Layer 4 of a small transformer language model trained on English Wikipedia (9 layers, counted from 0, width 128).
A neuron's activation on a vector x is GELU(weights . x), where the dot is the dot product.

Input weights of the MLP neurons that the questions are about. A number n stands for (n - 128) times 0.0071.
n20: 105, 174, 99, 142, 111, 95, 153, 136, 88, 99, 139, 114, 167, 109, 110, 126, 110, 118, 90, 146, 162, 149, 133, 199, 166, 108, 107, 153, 85, 191, 101, 105, 75, 63, 84, 132, 108, 198, 78, 103, 162, 127, 131, 151, 150, 148, 107, 115, 121, 144, 87, 154, 179, 114, 52, 75, 135, 156, 195, 71, 136, 140, 215, 112, 118, 138, 158, 103, 80, 62, 142, 109, 120, 109, 115, 68, 172, 161, 141, 152, 144, 143, 136, 155, 148, 138, 117, 143, 81, 58, 131, 83, 104, 148, 106, 95, 120, 111, 114, 163, 155, 99, 154, 127, 95, 140, 40, 176, 71, 83, 120, 178, 152, 193, 157, 138, 93, 169, 126, 202, 105, 179, 89, 104, 141, 106, 119, 124
n34: 127, 112, 134, 131, 113, 98, 173, 82, 119, 152, 99, 132, 143, 162, 96, 129, 147, 131, 125, 109, 125, 152, 108, 158, 117, 102, 143, 150, 137, 139, 178, 115, 186, 80, 145, 122, 141, 76, 144, 145, 94, 73, 85, 152, 138, 96, 99, 155, 165, 140, 107, 79, 136, 151, 152, 143, 139, 79, 153, 98, 95, 157, 81, 167, 82, 105, 130, 136, 153, 144, 156, 134, 159, 119, 141, 127, 146, 101, 116, 65, 122, 127, 66, 91, 108, 161, 169, 121, 113, 72, 91, 152, 103, 165, 90, 79, 113, 148, 176, 80, 155, 141, 173, 174, 126, 150, 84, 70, 89, 139, 170, 150, 123, 91, 54, 94, 190, 127, 86, 128, 78, 108, 180, 52, 161, 139, 97, 124
n71: 77, 81, 159, 154, 163, 85, 148, 71, 112, 176, 140, 127, 111, 144, 103, 141, 149, 117, 98, 129, 125, 115, 127, 169, 137, 202, 157, 143, 118, 153, 121, 217, 82, 138, 157, 181, 109, 143, 118, 107, 167, 172, 156, 112, 157, 109, 114, 204, 194, 59, 163, 88, 88, 81, 121, 137, 148, 83, 130, 110, 82, 125, 170, 125, 124, 128, 114, 99, 176, 121, 162, 72, 156, 103, 73, 178, 112, 73, 106, 87, 150, 102, 176, 114, 32, 95, 101, 117, 144, 88, 139, 148, 128, 95, 111, 99, 158, 157, 167, 117, 108, 108, 78, 122, 161, 137, 184, 171, 91, 94, 166, 68, 80, 68, 94, 115, 129, 148, 174, 130, 105, 112, 173, 164, 129, 164, 109, 183
n132: 103, 76, 130, 95, 153, 135, 161, 71, 109, 92, 67, 115, 78, 119, 132, 97, 136, 125, 76, 101, 207, 168, 96, 170, 102, 138, 177, 176, 140, 148, 109, 138, 80, 146, 136, 79, 109, 148, 117, 127, 144, 82, 117, 155, 132, 182, 151, 122, 115, 132, 102, 113, 104, 138, 117, 223, 148, 146, 159, 133, 66, 117, 184, 93, 123, 171, 182, 170, 92, 185, 159, 121, 128, 122, 120, 71, 104, 104, 84, 82, 115, 96, 128, 156, 122, 184, 138, 76, 150, 140, 111, 139, 73, 140, 164, 147, 89, 179, 118, 50, 168, 179, 112, 134, 136, 128, 116, 35, 87, 151, 100, 118, 80, 94, 140, 84, 185, 116, 96, 161, 132, 154, 181, 121, 63, 52, 155, 150
n136: 106, 158, 70, 168, 130, 163, 145, 95, 122, 160, 195, 141, 147, 136, 130, 133, 93, 92, 163, 119, 119, 110, 98, 154, 154, 147, 130, 161, 105, 49, 106, 142, 157, 76, 146, 244, 97, 146, 124, 116, 101, 170, 120, 141, 98, 119, 171, 166, 170, 98, 119, 141, 141, 99, 152, 132, 92, 107, 116, 151, 124, 131, 105, 182, 106, 69, 136, 126, 165, 129, 79, 121, 120, 200, 76, 88, 143, 124, 103, 59, 149, 221, 128, 145, 106, 142, 131, 126, 145, 107, 168, 101, 148, 119, 99, 113, 125, 156, 97, 164, 189, 119, 170, 70, 146, 107, 190, 89, 91, 168, 135, 108, 129, 155, 149, 213, 83, 113, 245, 141, 127, 110, 144, 95, 84, 127, 139, 74
n148: 87, 170, 89, 80, 92, 136, 109, 107, 122, 151, 165, 168, 125, 166, 139, 83, 194, 111, 92, 139, 59, 139, 117, 123, 128, 106, 119, 139, 139, 118, 66, 93, 144, 149, 163, 109, 103, 80, 190, 126, 117, 160, 136, 153, 121, 111, 142, 236, 88, 77, 85, 140, 105, 125, 96, 124, 76, 105, 121, 90, 105, 126, 128, 186, 64, 132, 191, 132, 127, 106, 116, 109, 170, 85, 112, 93, 149, 90, 155, 176, 125, 88, 113, 127, 121, 113, 131, 177, 143, 137, 155, 127, 186, 164, 130, 124, 97, 142, 91, 125, 171, 76, 107, 144, 109, 127, 139, 152, 187, 84, 98, 130, 70, 154, 145, 74, 104, 115, 192, 189, 131, 120, 89, 98, 123, 127, 148, 172
n203: 186, 167, 159, 28, 88, 151, 115, 66, 167, 127, 161, 177, 165, 112, 114, 128, 145, 131, 105, 150, 152, 123, 81, 117, 96, 163, 133, 108, 102, 120, 89, 170, 102, 145, 83, 145, 194, 188, 126, 181, 177, 93, 143, 133, 132, 129, 116, 109, 83, 106, 130, 123, 137, 154, 132, 155, 196, 127, 133, 156, 108, 92, 124, 120, 142, 142, 216, 163, 115, 156, 153, 163, 116, 124, 108, 139, 195, 126, 96, 101, 99, 147, 129, 101, 141, 118, 217, 120, 122, 143, 162, 119, 145, 140, 152, 136, 80, 115, 125, 112, 185, 170, 134, 124, 162, 128, 102, 127, 119, 116, 128, 168, 65, 223, 118, 113, 164, 185, 90, 100, 95, 138, 75, 98, 157, 161, 73, 96
n342: 128, 193, 116, 89, 92, 155, 96, 118, 139, 121, 191, 114, 100, 200, 93, 122, 90, 103, 95, 124, 166, 100, 146, 117, 112, 133, 135, 137, 118, 173, 120, 166, 174, 83, 124, 185, 158, 158, 126, 102, 68, 138, 143, 103, 143, 149, 167, 91, 143, 181, 108, 81, 141, 104, 125, 153, 72, 104, 118, 163, 89, 116, 131, 94, 104, 112, 175, 87, 141, 114, 106, 107, 159, 165, 138, 120, 181, 128, 115, 137, 72, 89, 113, 147, 159, 137, 139, 114, 61, 81, 157, 156, 74, 137, 143, 137, 115, 166, 150, 80, 90, 105, 98, 76, 64, 151, 199, 172, 92, 46, 115, 83, 124, 176, 109, 185, 131, 157, 97, 46, 109, 138, 119, 146, 94, 158, 100, 66
n399: 79, 136, 114, 50, 104, 103, 127, 138, 145, 169, 129, 127, 147, 148, 157, 161, 114, 124, 110, 104, 89, 151, 97, 122, 134, 99, 174, 161, 118, 165, 134, 66, 143, 83, 176, 115, 185, 161, 82, 74, 67, 130, 89, 93, 101, 164, 146, 179, 99, 109, 74, 149, 183, 167, 182, 106, 64, 142, 127, 146, 107, 163, 127, 145, 168, 69, 158, 108, 134, 153, 110, 89, 133, 95, 113, 169, 154, 161, 134, 144, 137, 102, 80, 137, 97, 143, 107, 110, 118, 130, 135, 140, 120, 174, 139, 92, 186, 119, 172, 133, 139, 102, 152, 115, 72, 154, 146, 117, 137, 164, 192, 91, 203, 175, 139, 159, 137, 114, 148, 83, 124, 101, 100, 87, 106, 138, 112, 143
n439: 170, 96, 149, 150, 133, 95, 158, 136, 89, 133, 77, 139, 152, 106, 115, 169, 106, 99, 114, 151, 121, 126, 100, 105, 172, 105, 172, 108, 208, 115, 148, 156, 148, 110, 174, 175, 173, 86, 104, 116, 122, 179, 145, 163, 97, 95, 100, 180, 201, 138, 147, 137, 199, 91, 93, 92, 108, 80, 100, 49, 60, 95, 135, 157, 136, 138, 124, 129, 130, 90, 153, 132, 145, 164, 135, 183, 129, 161, 116, 151, 136, 149, 133, 153, 131, 121, 108, 178, 95, 106, 163, 88, 128, 136, 137, 73, 87, 191, 127, 155, 112, 67, 156, 158, 146, 91, 94, 93, 174, 93, 150, 147, 132, 85, 88, 183, 84, 45, 141, 95, 133, 78, 127, 141, 109, 155, 124, 146
n455: 99, 127, 132, 78, 137, 115, 120, 98, 102, 112, 176, 123, 114, 131, 157, 173, 121, 75, 77, 85, 187, 137, 109, 80, 159, 102, 160, 78, 138, 122, 131, 127, 136, 92, 157, 134, 117, 139, 184, 83, 116, 174, 108, 101, 138, 121, 159, 168, 110, 134, 97, 73, 84, 76, 76, 131, 117, 125, 126, 90, 114, 170, 151, 145, 138, 106, 76, 136, 137, 97, 130, 125, 112, 127, 113, 182, 151, 119, 62, 121, 90, 163, 124, 131, 137, 168, 111, 113, 152, 169, 153, 129, 114, 203, 131, 96, 155, 146, 130, 165, 96, 118, 93, 145, 169, 91, 97, 168, 128, 134, 105, 157, 140, 140, 114, 125, 178, 151, 90, 92, 196, 104, 162, 99, 46, 114, 84, 127
n458: 67, 142, 142, 188, 122, 106, 163, 155, 152, 23, 131, 116, 182, 119, 127, 68, 119, 116, 107, 153, 176, 157, 111, 133, 112, 172, 47, 160, 133, 101, 159, 151, 62, 123, 149, 92, 74, 68, 143, 140, 199, 61, 185, 133, 131, 110, 146, 152, 145, 127, 147, 145, 200, 117, 78, 161, 138, 167, 162, 130, 137, 102, 83, 146, 144, 139, 139, 89, 229, 104, 140, 129, 129, 163, 70, 158, 87, 149, 75, 148, 141, 125, 159, 122, 137, 134, 135, 150, 78, 139, 166, 114, 149, 148, 106, 118, 102, 112, 185, 142, 101, 104, 155, 75, 123, 147, 175, 111, 85, 179, 89, 81, 168, 83, 165, 40, 87, 97, 106, 167, 137, 117, 97, 249, 138, 202, 130, 181
n467: 111, 134, 85, 181, 112, 122, 124, 87, 87, 134, 129, 153, 112, 154, 124, 105, 109, 123, 180, 131, 135, 121, 63, 149, 120, 78, 162, 133, 185, 213, 158, 111, 102, 159, 147, 96, 108, 132, 131, 158, 178, 130, 108, 90, 139, 153, 90, 110, 184, 104, 105, 134, 199, 145, 39, 160, 184, 116, 115, 194, 155, 195, 122, 172, 144, 100, 166, 77, 116, 158, 115, 176, 184, 121, 134, 120, 190, 128, 47, 87, 108, 85, 180, 96, 54, 125, 102, 184, 153, 115, 164, 120, 128, 177, 128, 124, 178, 75, 38, 185, 147, 84, 80, 77, 72, 201, 149, 155, 73, 124, 84, 117, 112, 116, 166, 73, 133, 161, 169, 167, 150, 153, 84, 126, 126, 120, 91, 138
n475: 156, 137, 70, 196, 114, 98, 109, 63, 174, 104, 86, 175, 160, 135, 111, 63, 136, 164, 153, 122, 115, 74, 113, 118, 114, 157, 106, 56, 195, 138, 130, 191, 176, 115, 147, 59, 135, 103, 87, 151, 152, 231, 167, 133, 76, 102, 87, 151, 135, 154, 167, 81, 119, 115, 58, 154, 120, 132, 192, 133, 118, 66, 141, 135, 137, 131, 127, 155, 175, 164, 148, 25, 149, 114, 97, 78, 120, 85, 144, 84, 121, 125, 116, 176, 154, 146, 35, 112, 135, 119, 80, 141, 128, 173, 164, 120, 92, 128, 39, 142, 84, 91, 139, 126, 124, 159, 160, 138, 144, 115, 162, 144, 106, 124, 131, 152, 121, 151, 76, 108, 129, 172, 132, 163, 110, 140, 127, 154
n476: 163, 134, 127, 160, 94, 155, 170, 61, 118, 85, 101, 132, 157, 59, 186, 91, 151, 187, 157, 119, 147, 90, 129, 96, 194, 125, 159, 153, 157, 112, 109, 119, 104, 143, 144, 92, 126, 105, 109, 161, 111, 110, 181, 131, 208, 105, 131, 73, 171, 94, 143, 132, 149, 14, 83, 94, 97, 80, 138, 147, 95, 180, 210, 162, 140, 136, 72, 102, 93, 148, 174, 109, 105, 121, 131, 30, 129, 102, 90, 95, 110, 117, 139, 106, 152, 106, 128, 153, 173, 132, 155, 187, 159, 121, 170, 112, 159, 134, 106, 148, 126, 188, 128, 101, 135, 90, 140, 84, 50, 131, 166, 161, 155, 158, 78, 97, 154, 101, 86, 173, 125, 109, 59, 134, 121, 132, 68, 129
n501: 152, 204, 94, 158, 158, 69, 93, 113, 177, 157, 165, 101, 118, 130, 155, 115, 89, 146, 85, 97, 109, 212, 151, 102, 77, 143, 100, 71, 61, 103, 96, 117, 132, 82, 147, 121, 114, 87, 87, 180, 154, 144, 129, 117, 122, 106, 134, 175, 165, 78, 71, 42, 105, 120, 135, 149, 174, 178, 145, 114, 78, 150, 127, 104, 75, 207, 150, 116, 124, 137, 79, 61, 150, 124, 144, 132, 177, 63, 105, 148, 123, 134, 161, 159, 86, 87, 107, 108, 85, 181, 139, 146, 101, 64, 129, 150, 202, 168, 161, 171, 145, 140, 111, 99, 77, 84, 117, 140, 92, 82, 183, 145, 104, 95, 193, 143, 110, 146, 79, 81, 174, 92, 99, 143, 138, 127, 199, 109

Each question shows a token from some text and the vector x that enters the MLP there. A number n stands for (n - 128) times 0.027.

" the": 145, 131, 141, 140, 168, 134, 96, 165, 156, 134, 120, 155, 101, 171, 143, 133, 141, 149, 148, 118, 139, 124, 145, 133, 106, 122, 119, 106, 103, 192, 148, 144, 114, 136, 115, 118, 152, 159, 118, 118, 109, 130, 116, 171, 99, 126, 117, 154, 127, 84, 130, 137, 93, 98, 137, 111, 119, 144, 116, 141, 177, 141, 140, 142, 135, 122, 94, 147, 112, 124, 108, 111, 104, 133, 174, 132, 107, 124, 113, 103, 90, 126, 124, 117, 121, 96, 131, 113, 110, 107, 90, 125, 96, 113, 110, 170, 135, 146, 134, 141, 116, 129, 157, 80, 154, 149, 120, 133, 153, 152, 128, 140, 90, 131, 155, 119, 95, 120, 124, 138, 105, 143, 116, 141, 118, 149, 125, 133
The neuron with the highest activation: n501

" September": 134, 140, 120, 127, 160, 126, 98, 190, 152, 110, 127, 181, 130, 133, 146, 149, 152, 117, 146, 136, 136, 94, 120, 118, 128, 130, 119, 119, 112, 138, 149, 108, 109, 153, 97, 124, 174, 134, 121, 182, 122, 176, 121, 149, 120, 145, 92, 140, 110, 82, 139, 136, 41, 128, 119, 101, 118, 121, 113, 131, 165, 144, 156, 139, 117, 133, 82, 131, 133, 130, 115, 119, 111, 134, 175, 126, 106, 151, 128, 129, 85, 98, 110, 119, 146, 107, 131, 120, 148, 126, 102, 140, 90, 126, 135, 158, 128, 138, 136, 147, 120, 117, 143, 113, 162, 91, 117, 138, 155, 131, 145, 124, 90, 119, 131, 142, 136, 142, 98, 130, 118, 155, 98, 90, 141, 151, 120, 150
The neuron with the highest activation: n475

" to": 143, 124, 137, 136, 132, 125, 142, 198, 134, 102, 130, 145, 109, 159, 130, 126, 126, 112, 125, 112, 155, 122, 152, 115, 139, 105, 114, 119, 127, 180, 126, 145, 103, 123, 104, 123, 197, 146, 132, 145, 144, 152, 112, 188, 115, 141, 117, 161, 131, 104, 160, 118, 101, 93, 140, 115, 142, 116, 103, 143, 160, 113, 141, 153, 127, 126, 88, 140, 116, 120, 118, 134, 128, 111, 136, 115, 110, 139, 129, 104, 125, 151, 128, 153, 119, 130, 123, 143, 106, 106, 78, 134, 93, 95, 128, 174, 138, 121, 125, 138, 102, 119, 148, 120, 144, 152, 114, 115, 150, 146, 167, 114, 90, 116, 113, 115, 115, 133, 113, 142, 89, 128, 133, 124, 117, 135, 127, 127
The three highest activations, in order: n475, n71, n439

"t": 164, 112, 108, 128, 162, 127, 133, 166, 157, 110, 155, 133, 93, 162, 189, 154, 147, 95, 150, 123, 137, 170, 121, 116, 111, 77, 81, 123, 94, 133, 146, 89, 114, 129, 119, 154, 139, 141, 174, 182, 93, 140, 111, 144, 135, 132, 81, 142, 122, 98, 153, 138, 101, 140, 128, 108, 90, 138, 114, 131, 162, 126, 90, 134, 134, 114, 90, 148, 98, 101, 119, 145, 120, 114, 172, 138, 127, 157, 126, 132, 131, 121, 158, 146, 115, 139, 119, 128, 124, 139, 48, 116, 98, 80, 136, 145, 127, 144, 157, 136, 152, 91, 150, 109, 137, 154, 139, 119, 126, 127, 152, 132, 112, 96, 125, 118, 117, 134, 155, 165, 131, 111, 114, 123, 126, 135, 120, 139
The two highest activations, in order: n501, n148

"\n": 153, 133, 146, 141, 143, 141, 130, 198, 157, 111, 145, 157, 121, 181, 113, 124, 130, 98, 147, 123, 165, 126, 150, 125, 119, 121, 118, 127, 123, 135, 161, 119, 97, 144, 109, 113, 142, 165, 106, 156, 144, 118, 123, 148, 95, 142, 111, 165, 120, 100, 145, 125, 88, 109, 136, 125, 128, 110, 119, 109, 139, 134, 150, 135, 123, 127, 72, 140, 121, 120, 102, 150, 106, 125, 172, 139, 105, 132, 138, 137, 116, 102, 151, 116, 132, 94, 112, 115, 122, 117, 74, 117, 101, 114, 117, 155, 131, 130, 140, 140, 92, 141, 151, 96, 164, 133, 103, 133, 143, 131, 135, 121, 100, 126, 142, 135, 125, 117, 142, 131, 114, 142, 153, 130, 111, 158, 118, 114
The neuron with the highest activation: n71

" were": 133, 102, 161, 135, 154, 116, 156, 193, 127, 111, 140, 135, 107, 164, 144, 148, 142, 108, 121, 107, 170, 117, 145, 124, 99, 123, 124, 131, 107, 192, 143, 133, 121, 143, 96, 137, 146, 149, 151, 158, 110, 118, 123, 185, 87, 142, 107, 154, 121, 109, 136, 123, 104, 117, 146, 123, 101, 159, 98, 130, 143, 126, 145, 133, 118, 121, 99, 147, 104, 106, 109, 144, 118, 128, 146, 134, 136, 144, 134, 115, 123, 121, 117, 92, 149, 116, 117, 145, 94, 96, 69, 132, 101, 113, 127, 167, 148, 146, 157, 134, 83, 128, 169, 88, 131, 140, 131, 139, 116, 118, 143, 126, 100, 127, 119, 134, 125, 135, 94, 121, 95, 146, 139, 133, 116, 133, 112, 134
The most active neuron and its activation: n342, at about 2.3

"thing": 135, 126, 161, 111, 145, 100, 140, 188, 147, 117, 125, 160, 116, 200, 150, 141, 146, 104, 150, 120, 116, 123, 120, 129, 128, 92, 120, 109, 103, 170, 133, 120, 111, 137, 111, 141, 130, 145, 163, 148, 125, 126, 136, 165, 130, 141, 128, 143, 104, 89, 172, 146, 80, 112, 122, 141, 101, 153, 96, 128, 152, 166, 112, 157, 125, 102, 85, 154, 85, 119, 107, 167, 140, 97, 142, 160, 118, 148, 125, 139, 108, 109, 148, 124, 149, 134, 125, 119, 129, 134, 28, 145, 101, 133, 120, 167, 108, 164, 110, 117, 118, 121, 132, 86, 134, 121, 111, 110, 150, 126, 129, 146, 111, 102, 110, 134, 149, 136, 125, 165, 115, 135, 122, 96, 104, 146, 106, 134
The three highest activations, in order: n455, n148, n34

" Bec": 156, 113, 147, 93, 163, 117, 148, 179, 135, 128, 145, 141, 118, 174, 173, 87, 157, 107, 161, 141, 121, 111, 136, 109, 125, 133, 114, 106, 93, 132, 140, 142, 87, 122, 106, 131, 133, 179, 143, 136, 143, 154, 145, 184, 112, 120, 133, 127, 134, 97, 148, 146, 59, 112, 143, 110, 118, 128, 83, 136, 162, 133, 126, 152, 133, 114, 97, 131, 107, 97, 121, 160, 107, 117, 123, 109, 123, 141, 152, 104, 96, 130, 122, 120, 147, 81, 123, 125, 122, 102, 57, 123, 108, 134, 125, 149, 151, 147, 175, 141, 108, 132, 164, 125, 153, 140, 108, 128, 139, 134, 133, 142, 112, 111, 155, 125, 148, 119, 135, 144, 109, 130, 121, 106, 86, 151, 114, 138
The two highest activations, in order: n455, n71

" b": 128, 141, 128, 161, 156, 126, 127, 174, 189, 106, 123, 153, 145, 172, 118, 161, 132, 94, 149, 109, 129, 145, 142, 125, 148, 107, 103, 103, 121, 142, 155, 89, 124, 131, 111, 137, 140, 171, 146, 132, 138, 133, 126, 171, 112, 129, 88, 137, 107, 103, 135, 163, 80, 124, 128, 133, 130, 147, 92, 147, 157, 148, 143, 168, 127, 111, 90, 144, 126, 130, 104, 134, 157, 142, 184, 120, 136, 140, 114, 105, 104, 169, 108, 103, 108, 109, 114, 112, 111, 119, 92, 85, 104, 118, 89, 178, 99, 140, 131, 134, 111, 110, 173, 82, 155, 99, 141, 97, 142, 123, 126, 146, 116, 105, 135, 122, 161, 123, 129, 125, 92, 130, 112, 137, 122, 159, 115, 128
The neuron with the highest activation: n136

" \"": 145, 130, 133, 145, 135, 147, 122, 215, 147, 113, 127, 164, 133, 156, 122, 121, 139, 102, 143, 130, 134, 117, 120, 119, 144, 123, 122, 108, 113, 142, 117, 100, 86, 117, 108, 135, 135, 152, 139, 153, 121, 126, 119, 167, 90, 121, 108, 158, 112, 99, 138, 171, 103, 129, 138, 130, 115, 130, 127, 125, 167, 101, 107, 143, 77, 140, 100, 138, 92, 90, 118, 161, 121, 128, 214, 141, 132, 140, 134, 127, 126, 121, 139, 101, 116, 107, 144, 147, 108, 150, 93, 117, 110, 125, 122, 186, 130, 152, 115, 138, 97, 107, 152, 91, 147, 111, 87, 130, 148, 135, 155, 144, 118, 128, 156, 120, 118, 119, 120, 140, 116, 128, 141, 110, 124, 149, 120, 112
The three highest activations, in order: n148, n20, n439

" a": 142, 141, 154, 149, 150, 134, 111, 169, 164, 102, 131, 142, 105, 174, 118, 124, 145, 105, 149, 136, 134, 133, 129, 119, 105, 127, 114, 115, 117, 188, 148, 121, 133, 146, 95, 137, 158, 161, 136, 127, 100, 134, 127, 153, 77, 144, 133, 152, 132, 94, 147, 142, 108, 125, 151, 104, 123, 138, 86, 126, 124, 145, 153, 145, 130, 134, 86, 153, 112, 126, 91, 128, 119, 121, 153, 122, 108, 161, 101, 102, 101, 144, 124, 111, 129, 98, 132, 125, 119, 128, 82, 108, 107, 110, 130, 183, 136, 150, 123, 131, 124, 138, 154, 70, 163, 143, 106, 120, 136, 144, 151, 104, 107, 138, 127, 137, 101, 111, 105, 134, 105, 140, 151, 122, 113, 146, 103, 134
The neuron with the highest activation: n342

" written": 131, 122, 155, 156, 136, 151, 153, 169, 159, 102, 123, 178, 97, 175, 131, 108, 158, 106, 121, 122, 147, 121, 136, 114, 136, 95, 104, 131, 124, 164, 126, 109, 103, 141, 92, 144, 154, 157, 140, 164, 112, 113, 101, 187, 87, 148, 109, 137, 54, 108, 148, 126, 117, 143, 126, 113, 122, 137, 108, 113, 125, 141, 117, 149, 127, 148, 80, 164, 111, 133, 137, 160, 126, 103, 204, 123, 115, 150, 125, 124, 70, 137, 143, 107, 156, 114, 144, 131, 120, 134, 94, 128, 117, 113, 107, 136, 122, 143, 137, 118, 107, 131, 163, 91, 128, 123, 106, 119, 138, 111, 142, 137, 98, 124, 139, 130, 125, 126, 126, 157, 88, 127, 100, 128, 135, 132, 116, 164
The neuron with the highest activation: n203

"nel": 101, 125, 127, 130, 142, 146, 161, 191, 157, 139, 129, 161, 99, 150, 129, 164, 125, 82, 130, 142, 108, 147, 150, 112, 125, 90, 98, 137, 128, 150, 130, 105, 108, 135, 95, 138, 139, 129, 141, 148, 104, 124, 108, 157, 94, 170, 128, 177, 86, 132, 160, 155, 74, 107, 139, 98, 98, 132, 98, 140, 189, 153, 120, 140, 152, 139, 109, 150, 78, 117, 94, 141, 140, 99, 156, 136, 131, 134, 122, 117, 93, 125, 124, 110, 119, 105, 143, 94, 112, 125, 65, 151, 99, 124, 101, 139, 99, 114, 152, 126, 114, 115, 159, 85, 141, 136, 132, 130, 170, 156, 121, 138, 129, 115, 111, 113, 164, 140, 127, 159, 123, 118, 132, 118, 151, 124, 125, 152
The two highest activations, in order: n399, n148

" reached": 120, 114, 141, 117, 176, 129, 120, 169, 146, 108, 134, 174, 132, 151, 132, 137, 134, 121, 122, 114, 174, 106, 131, 107, 99, 120, 113, 141, 93, 165, 151, 113, 98, 141, 58, 148, 175, 153, 118, 155, 129, 135, 85, 170, 94, 166, 103, 127, 93, 104, 143, 140, 114, 113, 130, 127, 145, 140, 87, 140, 155, 124, 106, 140, 126, 144, 100, 147, 125, 121, 118, 139, 121, 145, 185, 140, 139, 150, 108, 119, 77, 139, 124, 128, 141, 121, 130, 133, 116, 97, 87, 111, 121, 136, 104, 154, 149, 115, 129, 128, 97, 86, 183, 99, 151, 164, 131, 129, 148, 134, 156, 150, 102, 143, 128, 140, 140, 123, 106, 125, 82, 152, 111, 114, 120, 126, 126, 147
The two highest activations, in order: n203, n20

" O": 132, 108, 145, 103, 145, 154, 135, 154, 154, 127, 131, 152, 132, 147, 147, 148, 139, 77, 152, 161, 144, 138, 135, 130, 129, 99, 118, 104, 110, 127, 140, 119, 132, 142, 84, 130, 118, 138, 130, 167, 143, 153, 127, 164, 102, 140, 97, 148, 96, 89, 158, 139, 69, 135, 156, 124, 131, 125, 99, 119, 181, 128, 151, 151, 149, 138, 90, 126, 91, 107, 122, 138, 97, 128, 179, 155, 129, 147, 113, 140, 95, 111, 110, 109, 103, 86, 134, 108, 111, 134, 102, 98, 117, 149, 93, 164, 128, 139, 110, 103, 134, 88, 160, 62, 161, 129, 104, 134, 123, 157, 151, 106, 133, 144, 148, 117, 173, 141, 123, 147, 82, 152, 154, 112, 117, 149, 124, 115
The two highest activations, in order: n203, n455

" T": 124, 103, 119, 120, 134, 150, 152, 179, 157, 104, 142, 158, 107, 155, 168, 144, 154, 110, 172, 113, 118, 149, 163, 117, 141, 96, 106, 103, 121, 143, 158, 117, 85, 165, 106, 142, 131, 169, 133, 134, 94, 147, 103, 171, 114, 120, 84, 146, 146, 81, 131, 148, 89, 130, 148, 110, 116, 125, 109, 143, 161, 120, 126, 161, 126, 149, 96, 150, 69, 103, 91, 113, 105, 109, 147, 111, 118, 145, 140, 98, 106, 128, 89, 90, 86, 105, 120, 121, 128, 129, 113, 106, 135, 120, 101, 137, 122, 147, 153, 136, 136, 128, 201, 92, 161, 105, 116, 134, 158, 127, 129, 115, 132, 136, 161, 132, 175, 130, 146, 130, 131, 141, 140, 128, 124, 135, 128, 107
The neuron with the highest activation: n136

" bl": 151, 134, 136, 101, 179, 141, 119, 205, 148, 99, 112, 157, 120, 165, 136, 146, 127, 97, 171, 127, 131, 122, 133, 110, 151, 156, 90, 134, 114, 143, 142, 114, 89, 138, 134, 146, 145, 171, 153, 129, 122, 119, 121, 170, 113, 128, 93, 139, 101, 102, 163, 162, 100, 127, 152, 128, 106, 117, 79, 134, 145, 135, 143, 149, 118, 100, 109, 155, 82, 110, 111, 136, 122, 148, 178, 115, 137, 136, 133, 123, 117, 148, 119, 90, 150, 110, 92, 116, 134, 109, 107, 116, 84, 136, 95, 146, 110, 173, 125, 147, 96, 95, 169, 106, 129, 121, 116, 89, 133, 113, 158, 150, 130, 95, 134, 136, 169, 112, 118, 130, 109, 127, 125, 140, 116, 143, 132, 132
The most active neuron and its activation: n439, at about 1.5

"b": 128, 124, 141, 158, 139, 160, 134, 154, 163, 120, 102, 154, 89, 131, 128, 166, 125, 88, 156, 158, 79, 170, 145, 84, 135, 111, 106, 103, 105, 136, 165, 114, 141, 140, 181, 112, 158, 152, 127, 152, 133, 120, 124, 148, 145, 162, 102, 123, 127, 106, 148, 175, 114, 114, 117, 105, 119, 137, 82, 142, 125, 141, 111, 116, 154, 91, 112, 152, 106, 101, 102, 108, 117, 111, 164, 126, 157, 108, 125, 157, 114, 138, 121, 92, 137, 111, 134, 141, 77, 132, 102, 123, 116, 111, 99, 162, 128, 106, 135, 129, 104, 110, 142, 86, 152, 126, 169, 129, 154, 135, 109, 138, 135, 89, 158, 103, 171, 129, 140, 143, 125, 106, 136, 104, 158, 146, 122, 121
The two highest activations, in order: n467, n399

" is": 159, 120, 142, 162, 140, 129, 167, 197, 140, 97, 138, 135, 88, 175, 142, 127, 140, 122, 124, 109, 153, 127, 151, 116, 111, 90, 130, 145, 103, 203, 144, 129, 125, 144, 75, 123, 139, 135, 142, 148, 109, 109, 131, 171, 116, 140, 108, 146, 105, 95, 138, 128, 74, 116, 151, 133, 112, 145, 96, 128, 158, 118, 137, 129, 120, 112, 100, 154, 86, 107, 126, 144, 121, 123, 173, 138, 121, 151, 132, 131, 129, 118, 120, 88, 142, 116, 130, 133, 95, 123, 76, 119, 123, 117, 115, 169, 123, 129, 130, 128, 82, 126, 160, 90, 118, 158, 151, 137, 121, 128, 137, 130, 117, 151, 99, 126, 128, 137, 123, 114, 84, 153, 145, 130, 100, 132, 114, 146
The most active neuron and its activation: n342, at about 1.7

"ations": 109, 132, 149, 133, 152, 137, 145, 185, 143, 106, 126, 151, 101, 191, 123, 143, 144, 109, 158, 148, 150, 97, 132, 139, 106, 88, 95, 104, 122, 158, 134, 104, 111, 135, 98, 122, 119, 140, 133, 163, 115, 114, 129, 188, 104, 177, 119, 161, 90, 83, 138, 130, 75, 103, 133, 108, 117, 139, 120, 123, 144, 136, 135, 158, 124, 139, 92, 146, 102, 123, 126, 147, 135, 123, 152, 141, 134, 141, 122, 146, 104, 110, 112, 102, 128, 121, 147, 130, 98, 118, 79, 127, 116, 107, 88, 165, 125, 155, 137, 134, 116, 123, 167, 115, 132, 118, 104, 138, 174, 149, 129, 147, 116, 116, 118, 116, 144, 143, 106, 160, 77, 127, 143, 102, 128, 130, 106, 152
The most active neuron and its activation: n34, at about 1.7

" after": 132, 110, 139, 155, 144, 131, 136, 196, 137, 103, 143, 133, 97, 158, 132, 151, 147, 106, 134, 95, 164, 113, 150, 122, 141, 115, 112, 115, 110, 173, 132, 111, 116, 125, 124, 140, 168, 126, 137, 166, 141, 169, 99, 165, 110, 127, 110, 162, 114, 105, 161, 114, 88, 110, 126, 118, 117, 119, 115, 143, 143, 144, 120, 136, 112, 142, 102, 132, 117, 114, 115, 140, 150, 134, 155, 120, 117, 141, 127, 126, 99, 139, 134, 132, 111, 127, 110, 143, 121, 100, 80, 126, 114, 96, 141, 165, 136, 138, 121, 143, 97, 134, 154, 108, 179, 137, 102, 141, 136, 129, 156, 89, 83, 122, 110, 134, 136, 141, 112, 129, 103, 128, 134, 130, 111, 144, 100, 146
The most active neuron and its activation: n71, at about 2